Layer 5 of a small transformer language model trained on English Wikipedia (11 layers, counted from 0, width 128).
A neuron's activation on a vector x is ReLU(weights . x + bias), where the dot is the dot product.

Input weights of the MLP neurons that the questions are about. A number n stands for n times 0.00096.
n0 (bias -0.004): 53 60 23 -40 -50 -121 80 29 32 -61 -83 42 -21 -13 -79 -63 47 -238 -140 -119 -161 98 73 -3 -118 9 122 -5 -120 59 11 157 -47 -75 -32 66 208 56 47 46 151 44 -120 153 26 21 25 -39 252 -101 -16 127 161 -23 -153 69 29 161 -35 -47 -180 -29 -71 195 49 -143 45 -154 241 126 -66 76 159 91 -167 -143 128 72 23 -159 116 -77 107 -24 -79 258 -78 69 -36 45 -7 -130 18 -127 168 14 20 -114 60 -68 -85 -211 234 222 -235 -23 -37 121 -170 106 9 -191 13 183 -57 -61 163 -98 -187 -138 60 73 -326 33 98 -73 0 63
n51 (bias 0.004): 138 68 60 -86 -163 63 -19 109 40 40 13 -101 62 -38 70 44 -111 99 183 171 -146 -205 -63 -102 13 -77 42 23 -169 119 -14 -25 47 48 -41 66 -111 39 56 -13 108 -9 -76 128 134 -135 -195 39 28 67 -232 -116 8 -121 -100 85 69 136 -6 -38 -35 60 128 -129 234 -214 62 -67 -3 38 40 -37 -94 -24 71 149 191 38 -61 57 -71 -44 38 -149 -54 -55 86 -13 0 -94 -41 -98 209 97 42 -65 46 -184 18 -10 -41 -18 -102 175 -182 -112 -51 77 -11 46 5 95 129 -37 229 -42 -85 82 84 72 56 -152 99 -192 8 -98 21 -175
n91 (bias -0.040): 145 97 -21 44 -119 275 30 -171 -38 57 -194 22 -142 -23 95 -12 32 148 -168 137 -279 -90 87 115 -165 32 246 19 -30 107 45 -260 -114 -122 186 285 243 131 129 -92 -76 62 -51 11 111 -67 37 -16 18 199 -39 -86 -67 50 83 -143 -32 -93 -1 39 -17 -92 -102 43 -183 176 -18 -9 -179 -336 75 317 -218 23 -104 -80 -170 140 -150 -104 231 -211 162 -72 65 -65 -132 -154 -8 77 135 -106 -69 -192 -113 -52 -98 -29 -202 136 -77 108 -140 -69 115 -41 -144 56 -183 126 0 241 200 63 10 -117 -10 50 -78 -96 167 76 -37 -141 170 126 102 192
n93 (bias -0.033): 17 -130 -62 -31 243 125 -30 -71 140 319 -16 -113 101 -89 -235 -51 -42 -166 215 61 -317 108 2 113 139 53 16 -81 -66 77 -65 -119 -166 179 -183 28 27 -8 -210 313 166 24 -295 -74 9 35 -25 372 -10 -151 -99 -93 181 76 -139 213 -452 29 -221 -128 18 221 -126 -97 146 -143 -55 -321 111 28 129 267 -171 -47 -94 197 -149 -211 40 -219 192 -103 -241 42 -173 41 197 -214 -190 -41 -291 -40 142 -136 -95 366 -95 -208 -99 67 -72 31 10 148 125 -183 10 29 281 476 50 311 161 34 0 -93 62 40 -248 79 112 -444 189 95 99 313 417 -100
n98 (bias -0.019): 43 91 -88 -75 79 96 -165 -162 -127 84 133 185 183 -25 -110 -29 256 -102 -154 134 35 146 -103 -130 122 19 205 66 -105 48 92 15 0 -360 -52 260 46 -23 3 40 -87 177 -131 -38 -154 149 66 171 -100 162 -364 121 4 203 73 189 122 -227 -131 -96 -185 -138 173 -26 -52 88 -44 -214 -232 87 -368 60 208 -144 -9 -42 56 -9 -210 297 205 168 114 -237 76 4 -73 116 22 -114 -33 74 -15 -102 115 57 -78 -145 -176 -11 36 -46 -65 137 21 -75 108 81 -75 205 56 21 -79 38 -119 82 56 127 -37 -171 -119 -21 -64 -57 -9 -181 -109 112
n118 (bias -0.012): 93 107 -72 -166 36 -72 2 -120 -8 -121 -48 -34 -76 -26 -79 -29 -16 33 -91 230 114 105 64 43 103 142 -26 -135 107 80 -67 39 -366 123 -44 -11 34 -34 90 -54 110 -13 -79 -120 219 -17 -15 -135 82 -48 180 45 -14 -98 -65 -30 -139 39 -104 -240 113 66 -115 41 87 -102 -4 -84 117 -90 82 127 74 10 -157 -18 43 -17 138 -75 52 17 58 -31 134 101 178 -12 -182 192 102 63 -49 -208 -39 -57 -32 47 18 -5 148 -80 -76 -145 33 -42 181 -255 53 -43 -89 -94 -24 132 185 -69 170 155 86 -3 -26 -38 -90 199 162 -179 -5 -107
n161 (bias -0.019): 123 -142 31 19 80 99 42 13 231 111 -81 33 -3 127 -74 -5 -204 -51 62 112 21 -39 -106 37 -43 -81 51 107 -42 40 47 -211 -32 65 -10 -80 49 117 24 149 -113 -73 -113 -36 1 219 19 7 -175 -23 -66 -66 149 133 -105 -170 19 76 -33 -43 -130 124 39 4 -19 20 -8 61 -47 137 25 212 8 -9 187 144 124 1 -161 -111 -51 -9 235 23 90 -237 -116 -39 -85 -144 -102 -166 38 -66 -19 -39 49 11 12 51 76 -158 210 117 -131 -102 -169 230 -60 -172 89 154 29 -115 38 80 214 -44 -141 86 81 -82 176 281 -10 4 101 -120
n201 (bias -0.047): -66 -35 -175 -132 29 -10 -254 -427 -21 243 12 -4 -131 96 -22 -159 32 52 -30 -10 -8 -8 -4 -32 82 -92 30 -120 -101 38 182 110 -1 183 -121 -146 163 122 3 195 90 -24 40 -62 -25 186 129 130 15 124 -16 10 -50 153 -123 -219 -171 -313 -2 24 9 78 -52 15 -212 -59 -11 -34 -34 -91 -277 106 -5 72 -70 -74 -209 154 16 133 82 72 -130 -175 18 14 149 91 83 82 -2 85 -78 58 89 60 -5 -159 -32 -53 -191 -72 -103 228 14 -57 -98 -64 142 -71 -44 -118 24 -37 -35 -94 77 13 -259 72 -16 24 192 -48 53 224 186 -185
n203 (bias -0.070): 49 -44 -94 67 25 -18 5 -178 -328 9 16 87 -175 -167 -17 -75 159 -252 -201 -102 158 108 -171 23 28 122 -101 10 81 63 228 -222 -214 -107 51 212 -93 199 12 260 19 -256 -81 5 146 271 -117 -78 -10 -66 -202 -170 47 -86 -374 -34 70 142 56 -11 12 191 -44 187 -30 -129 95 24 -169 199 3 3 134 85 90 90 81 151 72 22 231 62 40 28 79 -53 -189 -128 -108 -65 31 -99 -137 -256 165 -161 -161 -96 -256 21 -159 -148 289 56 222 40 161 115 -372 83 117 149 110 8 38 -97 -3 44 143 -214 256 -166 -96 173 150 352 -91 163
n211 (bias -0.022): 218 -47 -159 -29 138 21 -13 -105 22 -40 20 99 -177 -230 -97 21 16 -299 -140 -92 -108 -43 119 86 -82 79 64 -162 102 90 20 8 -168 -146 30 -130 209 165 -60 391 38 -97 58 -109 -31 -88 90 -29 328 -131 53 111 30 20 62 -66 -187 89 183 -63 -88 -72 -34 -317 -50 -42 -121 110 77 136 77 -25 42 69 52 -45 -121 81 96 -78 -79 38 -93 -161 -13 148 -8 50 -120 137 -121 -141 -181 69 -98 -83 -5 232 -44 22 -69 26 -129 5 37 -90 3 17 -44 22 -69 179 -16 39 55 65 112 51 35 -128 -53 -10 -109 134 68 182 86 -13
n212 (bias -0.008): 185 74 -13 48 -141 124 77 -167 18 155 -82 142 -44 140 -24 -28 105 8 8 -169 32 -196 161 -89 109 -86 -1 -67 -140 36 49 110 -17 99 -154 -38 -49 -58 -22 -49 35 -32 17 101 114 188 334 -39 -76 151 -6 88 -13 25 72 -58 -249 -57 53 -102 51 139 36 -204 -41 -39 164 -137 57 25 -136 -23 -40 239 -70 33 58 -56 16 14 -140 106 79 68 -21 -105 49 -89 -48 -79 99 -25 103 -145 -80 47 -10 13 -150 10 99 18 -109 -127 -222 13 -62 22 -78 -52 23 36 5 -61 -17 103 65 132 -113 53 4 -20 -16 6 -87 71 -44 82
n239 (bias -0.025): -50 -252 -21 -77 4 -61 -149 101 -160 3 -139 -75 2 -101 -44 8 -197 -33 85 -43 135 119 -20 -113 30 -79 12 140 -51 7 95 -82 -158 77 113 124 33 -4 134 161 73 -39 111 90 2 -52 -30 -63 70 -9 -50 -45 -38 -138 -123 -111 115 -53 254 -14 -110 -34 97 -82 214 -11 -60 -231 68 -27 43 31 13 32 170 86 257 -77 -23 54 -75 -127 162 -29 -49 27 -83 -18 -101 -122 47 -204 46 154 34 -275 56 -86 19 26 -285 -77 -45 56 114 -231 -21 281 39 140 -28 11 125 181 146 83 71 91 -47 -57 55 -94 -130 -72 -66 -115 75 -37
n252 (bias -0.002): -44 -136 -16 -174 -106 -167 -19 -138 101 55 -167 -18 -45 -186 -68 20 252 -245 96 -150 -49 -47 1 -96 70 -49 -140 11 89 13 180 -295 20 340 18 1 32 36 73 -17 26 -137 -235 128 87 138 63 203 -14 120 123 -192 -49 43 134 163 -70 85 82 7 -71 176 74 54 94 -138 -60 -236 94 100 21 117 -24 -183 138 5 91 30 104 180 125 2 19 -37 -130 -215 -119 -173 -5 -28 228 15 -42 153 33 -22 -92 60 25 -167 226 -12 109 -67 -20 -34 -33 -74 -71 78 180 45 109 -134 3 87 27 78 -118 -135 5 -423 -75 -67 -76 -13 -117 -77
n256 (bias -0.008): 95 -196 -224 -70 -283 171 -89 -180 168 -4 75 14 125 166 -65 -152 134 -167 210 -200 45 -309 -168 112 122 27 11 -82 -156 81 58 -127 -143 -119 -87 97 156 61 -40 -38 -51 -21 -121 1 -189 58 65 348 -39 184 13 65 158 140 -85 -68 11 -69 -143 -38 114 -14 221 -31 22 -74 4 177 -211 66 -156 -101 130 -13 -74 -89 214 -27 -27 138 -69 97 78 -240 197 210 111 -256 -95 45 -46 19 -89 -15 -97 113 -86 -151 -205 -238 215 15 117 103 -208 -15 -57 285 -41 227 -83 174 47 90 70 -67 94 194 -161 -33 86 1 -160 -85 25 257 -244 -9
n266 (bias -0.018): -69 55 -99 -291 -7 64 -60 59 62 -55 -35 -58 -191 -132 -123 7 91 -48 136 -92 100 -99 115 6 37 1 17 -99 103 57 -5 -46 -344 83 -108 -63 118 46 -5 -55 21 71 -18 120 -22 50 -122 106 115 8 58 51 11 111 -16 -142 -8 -112 119 35 -40 -181 8 63 155 -28 -76 -151 7 142 123 73 12 96 -122 212 130 -6 140 -21 -12 20 131 63 -82 -210 18 -211 183 -114 136 -112 -30 -51 116 -106 -40 -2 -35 -28 -123 54 70 100 -41 5 -139 -58 87 -135 52 -25 -24 -111 165 -234 -32 7 -81 -62 136 -57 -135 -29 -94 -30 -61 -112
n281 (bias -0.011): 48 -175 -142 -149 44 273 47 28 -56 197 95 -221 -59 -8 -72 -53 -90 53 -95 -260 -8 -319 -58 11 167 14 11 289 62 92 252 -338 115 -209 -3 27 223 82 -106 297 -84 59 -153 77 -137 171 -170 26 130 39 -63 97 -171 29 -110 -66 -3 -157 -91 -12 -201 -101 166 358 140 76 35 69 -9 283 -197 72 -224 -113 303 116 170 -311 59 105 -116 -25 151 -70 -96 132 -64 123 74 73 59 24 -158 -195 -240 96 -85 -119 -315 -190 -190 -180 116 105 118 7 -127 258 212 -98 79 -124 43 62 -77 21 332 182 -305 -51 176 24 -75 -71 20 -15 69 -3
n350 (bias -0.021): 52 120 -291 -158 -49 -106 -57 -134 162 136 -132 -158 61 215 23 39 -356 20 39 43 -119 -64 -221 -94 58 -216 164 -33 100 140 166 -87 -81 362 -19 -76 79 -134 16 -136 258 -9 -305 69 -70 36 42 75 -194 69 62 11 -197 -102 -99 -5 -97 -64 -36 94 12 267 -115 215 25 -79 -31 110 -86 -15 -154 223 -157 -44 161 112 169 219 -340 -24 -204 -15 -72 108 46 -54 -107 58 82 19 -21 245 111 161 -72 257 -69 136 64 -81 121 -116 -13 -37 -227 -196 -76 225 -126 -194 93 163 -54 40 142 217 22 49 -344 133 102 -223 20 46 -102 -6 219 -315
n384 (bias -0.043): -13 59 -64 -132 20 223 -130 81 9 307 3 -41 -115 51 -86 -28 5 83 69 181 173 -28 67 -234 -173 -30 -24 52 -20 43 309 -111 -166 47 -37 -33 0 -69 0 64 153 70 -113 156 106 122 51 -190 -108 149 34 -271 102 -14 47 -35 -74 -104 207 -115 142 32 -89 -137 7 -235 -99 -207 -60 -75 -43 -35 -168 48 24 -9 109 131 -14 81 41 -13 -104 77 -152 54 107 114 -89 -26 64 -125 164 34 177 35 -7 33 -148 -192 98 -106 -24 -59 -143 -35 -123 -58 179 -77 -10 -56 48 -10 80 67 150 120 144 32 24 -13 3 -179 107 -85 218 -34
n425 (bias 0.013): -21 -4 -209 53 -47 123 -114 134 56 97 -74 -116 -85 44 -87 -128 5 32 38 -114 -83 -165 -53 22 119 -167 -5 -22 -162 23 107 -46 -119 27 110 0 5 -183 16 -26 69 12 -113 199 113 -57 84 65 217 84 -18 -77 -25 -62 -74 -131 85 -70 -79 -19 7 -38 118 -67 81 11 -164 -11 -43 73 37 13 89 25 -103 14 -196 196 -38 136 37 -250 123 -132 -47 -37 9 -14 68 -112 -76 178 -58 189 30 70 -25 -128 -80 11 18 -55 218 131 -139 -15 -117 80 98 152 -135 -27 125 262 -52 -3 -18 155 -111 -40 -1 2 32 -115 73 31 24 40
n428 (bias 0.008): 53 -252 -110 -74 -170 -2 74 -47 94 24 -37 -17 86 -22 -87 -179 -151 -6 -240 -100 -22 -95 -38 127 -81 28 98 50 -83 36 -66 62 21 -209 -35 247 -57 95 -72 62 -29 4 69 -39 71 -11 -38 52 44 -38 -26 42 103 145 -72 29 97 179 8 122 15 41 37 -103 -163 39 95 -40 -142 -56 177 85 156 -117 26 196 -96 26 78 -85 55 -39 91 -100 160 82 144 -173 2 -40 -137 -71 -198 -8 36 -51 16 -146 -66 -32 36 -142 -40 142 36 -27 208 113 -33 34 -148 83 -57 180 26 48 113 43 77 -6 -76 48 -40 185 103 -1 160 -124
n460 (bias 0.003): 81 -21 -39 62 -7 146 36 -146 132 -11 97 -178 -108 -100 -122 -223 170 -111 -79 132 -194 46 -49 71 -67 82 -139 84 105 72 64 -83 -72 -87 49 73 -69 76 -101 -24 149 -209 -116 -175 41 -49 76 107 101 -82 110 -64 9 41 22 -197 -38 122 -223 -8 178 137 -64 50 -35 13 30 8 133 78 111 334 26 -22 77 106 -71 -161 62 -59 1 -55 187 74 48 41 -55 -128 80 -182 -112 -346 5 -42 229 -91 -12 -83 10 -81 -5 -148 -77 -15 74 -72 104 -135 200 18 154 155 0 311 -65 -132 235 -73 -101 -54 6 -132 35 65 200 91 109 -35
n483 (bias -0.045): 85 -262 -120 -275 93 100 -159 4 121 2 1 -106 -160 64 -151 -49 161 11 44 -125 37 76 17 8 114 -13 -102 -78 -43 66 99 69 -255 106 -56 -82 -96 43 -116 -34 -30 98 -162 246 170 48 -5 334 -18 -95 60 92 -16 22 -134 -136 -89 -197 91 -170 -178 -133 -6 -103 64 51 118 34 124 -8 -154 164 -84 149 32 -48 4 158 -55 69 110 -6 5 -183 12 -88 97 66 214 57 -43 -250 -113 155 153 106 -25 -54 113 -103 -111 78 -43 138 157 -95 -170 85 -177 27 55 -57 89 60 -21 80 208 80 -197 -50 194 -143 -26 38 -96 -49 -24 -269

Each question shows a token from some text and the vector x that enters the MLP there. A number n stands for n times 0.016.

"2": -9 21 29 35 9 -20 69 32 16 -3 -34 13 73 14 79 27 -4 26 38 -26 -19 13 -14 8 34 26 8 52 -14 -391 -33 -23 4 25 37 -11 12 -6 32 -12 -59 8 -25 21 -6 -105 -82 -15 -8 -43 4 -26 43 -2 -28 72 31 30 -20 37 -7 19 12 8 53 -10 -36 9 36 -20 52 -71 -39 -51 -20 17 66 -43 -19 -30 28 6 3 -4 -78 -71 23 -8 -38 22 16 0 37 60 -26 -56 140 -12 9 -40 -24 80 26 24 -19 76 -95 -6 -13 55 6 -81 -21 8 -3 27 -12 8 -40 -30 28 42 -11 -43 5 -19 -65 17
The three highest activations, in order: n51, n239, n252

"-": 3 -66 9 28 40 35 100 -3 -3 -17 -24 -6 7 -27 10 16 39 -22 -21 20 -9 8 -38 48 -35 19 12 5 18 -443 -1 -13 -26 -44 55 41 -8 9 -21 -9 8 -9 18 -58 13 -23 1 -34 -20 -35 32 39 30 15 -8 4 -3 13 -21 38 8 2 -28 -11 -18 24 -1 13 -13 2 59 -19 16 4 -16 -24 15 -17 99 1 22 46 1 38 -29 -48 -36 -46 -15 -27 -3 -41 9 -41 30 -28 108 9 33 15 6 -15 -13 -20 32 176 8 -6 -2 7 -1 -24 -76 9 -55 -46 -40 -27 44 18 31 -17 -26 5 9 27 37 0
The neuron with the highest activation: n460

"ad": -27 99 2 12 -34 18 24 -12 -61 33 -22 21 -43 6 63 68 14 115 37 -12 22 33 -35 -1 37 -13 -64 -6 -31 -383 59 57 -25 -42 16 -42 -28 3 -45 -5 0 49 12 18 -35 -25 4 -82 -21 -21 49 32 -1 24 16 33 9 -23 -11 -8 -44 -3 -14 -43 -79 4 -10 -24 -16 -27 -37 -11 69 20 12 -23 -70 23 -56 16 -2 -3 -58 -51 -12 9 22 -6 20 59 -12 30 -17 10 22 -37 129 -13 -80 -8 -30 58 -6 12 -37 156 -21 36 72 -1 -83 -38 34 36 29 41 -51 -28 -12 59 7 91 17 -55 50 38 6 -26
The three highest activations, in order: n201, n425, n384

" m": -79 -43 -86 -1 -16 53 -6 66 15 -20 14 -79 17 -7 39 15 39 20 7 -11 17 -27 -36 55 13 -36 -42 41 -10 -420 -36 14 17 6 32 -15 33 8 -82 -16 -21 -12 12 -39 5 -54 -30 -19 -37 -43 19 31 64 19 31 16 9 34 -11 3 17 -39 94 -43 11 35 -10 45 -14 58 8 0 6 -34 -5 -8 31 8 39 11 -37 11 -36 -34 33 57 11 -41 -49 53 -47 121 -53 36 -42 5 98 -36 23 -3 33 141 50 -22 -8 139 -14 31 -39 24 -13 -34 -37 48 -20 6 -8 -9 -41 -39 -7 -3 4 5 -18 27 -25 9
The three highest activations, in order: n256, n425, n428

" he": -25 32 -38 -27 78 4 93 24 26 -19 -44 -59 39 -6 -31 6 -20 25 -15 31 -27 54 -59 53 -6 16 -43 70 -62 -400 -23 -10 55 -29 76 37 -21 9 -56 -2 -25 -75 21 38 56 -59 -10 8 36 -44 33 29 -28 23 -2 -57 13 -13 31 -14 23 9 15 -70 39 22 -14 3 -38 -36 100 -16 -14 -27 -103 -27 10 43 -6 -55 33 -1 -25 84 -54 -32 32 10 60 -6 46 -37 37 -18 18 -122 109 -24 15 -39 -12 127 -30 31 -24 119 15 8 47 -10 -31 2 -21 84 -52 -37 -16 -26 9 27 4 32 -2 -35 20 25 9 -6
The neuron with the highest activation: n460

"9": -48 24 44 21 11 -16 55 31 11 -64 14 -34 68 24 75 15 -21 -27 48 27 39 31 29 14 -24 -97 -17 0 -43 -431 26 14 18 23 14 -30 -7 8 18 15 -39 2 -38 40 0 -31 -23 -22 -11 18 41 5 61 8 7 27 46 52 22 21 -24 10 12 1 67 8 -46 -43 -1 27 42 -50 -12 -47 -48 15 -10 -35 -15 -18 -59 -72 50 45 -49 -23 1 -13 -29 -26 35 -8 -16 6 41 -53 120 10 47 -3 -49 18 6 0 -39 77 6 -43 -5 59 30 -35 7 2 -11 53 4 -31 -36 25 -42 28 10 -50 3 -19 -37 63
The most active neuron and its activation: n239, at about 0.89

"berg": -40 78 -21 -3 -26 -39 -2 -3 25 2 1 18 26 39 95 121 46 28 36 -26 -46 50 -32 -23 26 31 -24 -23 -59 -406 -9 8 10 53 11 -16 49 -2 -62 -41 -63 46 45 56 6 -23 -39 48 -18 17 41 35 -12 1 -16 2 -41 11 -25 -33 6 29 -40 -71 50 46 -8 -20 -26 12 -1 6 30 11 8 26 -10 -16 26 24 -12 -26 39 -52 -61 -39 -19 -6 -25 16 17 -60 41 -2 42 -40 103 -16 25 44 -28 118 -37 3 -33 154 -50 -32 19 -21 -67 -1 -48 -7 4 59 -99 -30 14 40 9 -1 88 -39 -11 -51 -42 51
The three highest activations, in order: n212, n51, n266

" M": -40 -43 -14 50 -16 51 9 -11 -7 11 -9 -38 46 -42 35 4 -20 24 3 -42 -23 -16 -60 70 35 -57 2 -50 -2 -439 -15 50 6 -6 33 8 44 -10 -43 -4 -58 -12 22 -7 -38 -26 2 -25 -31 20 -5 -6 97 7 -1 -24 15 26 -3 -4 43 -48 48 -18 -28 15 -37 39 -22 44 12 -45 6 -73 22 -16 38 24 37 28 -17 -4 -25 -17 34 4 8 -61 23 64 -24 77 -6 54 -57 -31 94 -52 5 -11 13 38 -21 -19 -28 188 37 6 55 0 -70 20 -12 40 -4 36 -12 -4 32 44 -9 49 -12 -28 44 29 -11 5
The most active neuron and its activation: n256, at about 1.8

"ar": 1 85 57 22 2 -28 6 14 -7 17 10 6 -10 43 16 32 35 108 -28 -15 33 5 6 -4 8 3 -48 -6 -14 -324 -11 61 -28 -71 19 7 22 -20 -89 -4 -17 52 6 -36 -42 -55 -77 -75 -30 29 20 -39 29 10 9 -4 23 42 -24 -36 52 6 -21 -27 -100 -84 -30 -70 -8 -76 19 -25 20 -30 13 -23 1 -32 15 -11 59 -5 -34 9 -4 -2 29 15 -8 53 -38 34 -32 10 15 -35 156 37 -14 -82 -6 28 -26 40 -30 170 -6 -55 30 20 -72 4 12 51 55 22 -55 -16 44 27 12 72 60 -45 74 -13 -10 8
The three highest activations, in order: n384, n118, n428

"ok": -1 109 -14 39 29 26 -15 60 -10 0 -8 48 6 25 17 49 1 111 36 22 -22 -35 16 44 12 -77 35 -68 -9 -329 -33 34 69 -21 -5 -10 -25 -44 -5 -7 4 3 11 4 -33 -15 -9 -103 -36 14 -80 -3 -16 13 -16 -14 23 -29 -12 -42 -5 -81 -44 -27 -61 9 4 -43 -2 -47 -22 -59 -20 -4 -30 6 -67 29 -18 18 -6 15 -97 90 2 -67 27 28 28 19 67 42 71 -8 22 -56 154 3 41 76 -50 28 -34 -25 -33 136 -19 -80 23 -12 -29 21 -10 21 20 -26 6 81 63 44 -30 51 -18 -27 49 -39 10 -49
The neuron with the highest activation: n384

"==": -12 15 -62 -37 57 -67 47 -22 -2 -10 -26 8 15 5 32 9 -33 18 -44 -1 40 14 9 58 -1 -21 31 -65 12 -357 -51 8 23 30 32 -47 5 -12 -64 0 -4 -31 -61 -14 22 -61 -23 8 -50 -13 27 -14 -51 16 -4 27 48 38 -64 25 -11 60 -5 -51 -1 63 27 67 6 1 35 1 -15 -13 17 -13 35 10 16 -20 -76 2 -98 105 -60 -47 -50 -8 18 3 41 90 16 61 74 -4 133 49 131 -50 -1 103 19 -7 -41 97 -90 -61 -14 -13 15 12 1 10 -29 59 -27 -91 -9 77 61 -41 -52 -53 -3 26 19 -83
The neuron with the highest activation: n350

"ian": 32 48 92 51 2 -26 0 19 -38 -37 -14 -5 20 -15 8 78 3 69 56 -40 45 -7 31 -8 19 40 -8 38 6 -337 -31 51 -24 8 -18 -46 -33 7 -28 -17 38 7 52 -4 14 -12 -106 8 -5 -36 -57 -3 11 -42 -4 -23 20 -7 -11 -19 19 10 4 -44 -14 -13 17 -45 -2 -44 9 -42 -36 -20 -31 -7 25 -53 36 0 -26 -5 16 17 -3 -78 10 1 -20 -26 34 15 6 45 50 6 171 -9 25 -26 -29 135 -21 -2 -38 103 17 36 7 -16 -70 24 -4 5 -21 -18 -72 -49 6 24 56 -32 16 -26 -49 4 -14 -39
The two highest activations, in order: n51, n266

" re": 17 -59 30 -32 70 -8 85 14 -6 -8 -32 -60 49 16 35 -14 9 45 -51 42 57 36 -28 39 -45 8 -11 50 -51 -362 -33 -35 24 -38 44 -68 -53 81 -75 -57 -143 -37 46 -69 33 -31 -8 -16 -60 -55 63 25 25 42 30 63 46 7 9 -1 -18 -79 40 -30 -20 95 36 21 -34 0 -40 1 -20 -31 31 -1 -19 -53 35 -34 7 31 -44 76 47 -27 50 11 17 -27 30 16 -4 -16 -5 -77 130 35 37 -12 -9 76 -12 3 -5 107 34 -27 2 -22 -20 21 -90 2 -62 24 24 1 -14 -58 0 26 15 34 34 46 3 -21
The most active neuron and its activation: n428, at about 1.1

"ol": -95 68 51 72 21 -22 11 5 -15 -63 14 -43 64 31 86 49 51 106 54 -42 23 -41 15 50 9 -1 -37 20 11 -353 -7 40 71 1 30 -42 60 -19 -56 26 73 -48 -43 1 -59 10 -27 -43 -62 12 7 -115 -4 27 42 -35 11 38 -16 -28 48 47 4 -54 -31 -53 -22 -3 -18 -29 14 -18 14 -14 18 -3 71 -21 -30 16 -1 -8 -53 46 -9 2 -3 73 44 44 31 -35 -20 60 -20 -49 133 -18 -55 -27 -21 25 -54 31 -27 161 -37 -87 9 28 -65 45 -2 24 -4 22 -48 7 15 -11 -9 -19 26 -19 -63 -25 -50 -8
The most active neuron and its activation: n384, at about 0.33

" January": 10 -19 6 56 3 -18 69 -19 16 -23 -28 -3 107 63 46 147 -30 95 -7 1 -20 43 -6 -18 45 -7 -36 -9 -33 -403 -47 83 64 20 28 -37 39 27 -23 11 -33 6 107 -41 -24 -92 -44 -36 -6 -14 -22 1 56 38 -6 29 -23 -8 17 39 26 -12 19 -61 16 -30 -68 18 28 -8 17 -32 -12 -9 -25 -21 28 -51 7 -24 -19 -8 -16 55 -52 2 15 -45 -34 6 -1 2 -26 23 -89 -17 115 -19 15 60 -24 81 -97 -8 3 24 1 2 -52 10 34 -1 -39 33 -3 112 38 -38 34 -24 32 -82 -54 24 -20 7 13 6
The most active neuron and its activation: n239, at about 0.39

"es": -75 64 3 6 -5 -2 34 61 36 22 -38 -25 -3 26 26 11 -31 17 -5 2 32 -65 40 9 28 25 -40 -36 -7 -378 -17 23 -11 26 5 -56 -61 2 -6 -29 3 -46 -7 19 19 -28 -27 -93 4 23 87 30 -39 -10 24 34 26 26 2 -12 -6 65 -40 -7 -10 20 -40 -32 -27 13 4 -85 -17 -3 -32 40 -47 -28 30 17 -32 7 0 39 -19 -58 50 -8 34 6 38 7 -15 29 17 -4 144 32 30 -23 -11 103 56 -72 22 166 -22 -53 16 13 -4 -36 46 3 5 -18 -42 6 -13 35 -15 3 -31 -3 -56 -34 -5 -27
The three highest activations, in order: n266, n212, n252

"32": -60 79 -29 1 15 -28 52 43 13 -24 -7 -19 11 71 145 47 -58 -58 42 32 4 59 10 -12 -47 -83 -6 16 -29 -423 -16 10 0 -35 38 -18 -3 27 5 26 -9 1 -31 55 11 -61 -40 -39 17 -6 29 26 41 7 9 49 2 110 -12 18 -29 8 -15 -21 59 24 -28 -38 -22 38 33 -60 -20 -11 -30 -15 16 -40 11 -24 -41 -68 33 15 -37 34 28 -1 -23 -47 42 -4 5 6 42 -46 116 -19 22 23 -21 32 -8 6 -16 64 -30 -4 20 12 53 -75 9 4 10 18 16 -50 -47 26 -33 58 34 -52 8 -67 -32 63
The three highest activations, in order: n0, n239, n51

"e,": -38 -39 -27 -33 1 -20 71 32 8 -3 -38 20 11 41 -52 54 -5 31 19 -17 5 -31 26 93 42 39 -16 -3 -16 -380 -61 19 -3 26 -1 -6 3 -6 -38 -17 -6 -24 -58 14 9 -76 -58 24 23 -10 26 20 52 28 -21 -1 -30 30 -51 39 20 1 -9 -33 49 -27 -18 -47 -28 9 28 -1 -7 -17 -54 23 -31 -37 37 -20 56 -8 -78 50 -87 -25 36 -22 28 -39 32 -41 -14 -22 -31 23 136 -18 5 19 -6 197 5 7 7 114 6 -59 72 24 -19 19 -9 -8 15 -23 -15 -56 -10 0 11 36 -14 35 -19 15 -16 -8
The most active neuron and its activation: n93, at about 2.6

"n": 34 41 -14 18 40 -54 0 -5 -23 1 -20 26 96 42 -23 50 42 13 42 -19 -59 26 -37 9 41 16 9 -16 -17 -325 68 30 -28 -3 51 2 36 -21 -57 -1 -59 0 21 6 -50 48 -21 14 -18 23 3 83 45 49 -8 33 19 -27 6 2 14 -1 52 -58 -77 29 -32 48 25 -48 -30 -55 24 -33 -47 21 -18 -54 -51 11 18 54 -24 -58 -31 10 15 -33 53 -56 -34 -9 52 -17 47 -103 150 5 -56 -40 25 26 -2 55 -51 179 23 -42 -15 -7 -118 1 -55 -26 -46 -6 -54 -42 44 9 9 -2 21 14 53 -29 -60 -7
The neuron with the highest activation: n98

"og": -99 49 -3 24 14 4 49 53 -84 -12 -45 -54 0 -41 90 -12 61 83 -2 -18 8 -10 14 -5 40 -4 -3 -22 -17 -375 -52 32 112 -28 -71 -48 18 -6 -86 3 18 -23 -4 -17 -14 -53 -23 -63 20 -45 63 34 53 76 21 -40 17 32 52 -55 -20 2 -53 -15 -33 -21 16 -8 -19 42 -91 -3 -41 24 -14 0 -13 25 19 19 33 32 -60 65 6 44 -19 53 2 18 2 53 64 35 -37 13 120 -5 -44 23 -10 74 11 6 -65 144 -26 -6 55 -19 -30 0 26 52 -32 24 31 -39 -107 42 -23 35 17 -67 14 -8 -13 18
The most active neuron and its activation: n201, at about 0.39

",": -56 -62 44 -7 -22 13 69 2 -24 14 -19 32 7 14 24 30 -29 54 7 -17 26 -20 37 55 49 -3 4 6 -10 -415 -70 36 10 32 -18 -26 -11 25 2 6 -22 11 -33 28 0 -51 -20 -15 -2 -26 -33 -7 43 61 -26 -31 -24 11 -34 41 15 -11 19 -61 29 3 -38 9 -13 -10 31 -34 -3 20 -5 37 -23 -42 -15 7 26 -12 -44 30 -32 -26 20 -21 27 -1 -12 -49 -29 -8 -19 -21 133 -11 -8 -1 13 174 -11 26 -2 112 15 -14 22 13 -60 2 -9 -26 -3 19 -33 -45 9 3 -2 5 45 29 -51 25 16 -27
The three highest activations, in order: n93, n428, n266

"c": -84 36 -9 11 35 -27 80 2 24 -34 -35 -79 -34 4 14 69 -14 41 8 9 -7 -12 -31 -17 58 76 -1 6 57 -351 -20 82 -19 40 -14 -18 37 -10 -67 -16 55 1 10 -5 -23 -14 2 19 0 -16 78 54 -22 -59 39 -7 -9 -37 20 -21 24 39 20 -7 -4 22 -41 5 29 10 -2 22 -30 -35 28 41 12 10 -34 -25 11 -2 -16 17 -62 -53 0 28 41 27 -23 28 -12 24 -48 -89 153 2 38 -6 41 5 37 -45 8 148 -3 -36 -45 29 -97 -40 -33 -52 -34 57 -10 -71 -10 -21 31 4 -12 4 -10 -12 -37 -16
The neuron with the highest activation: n118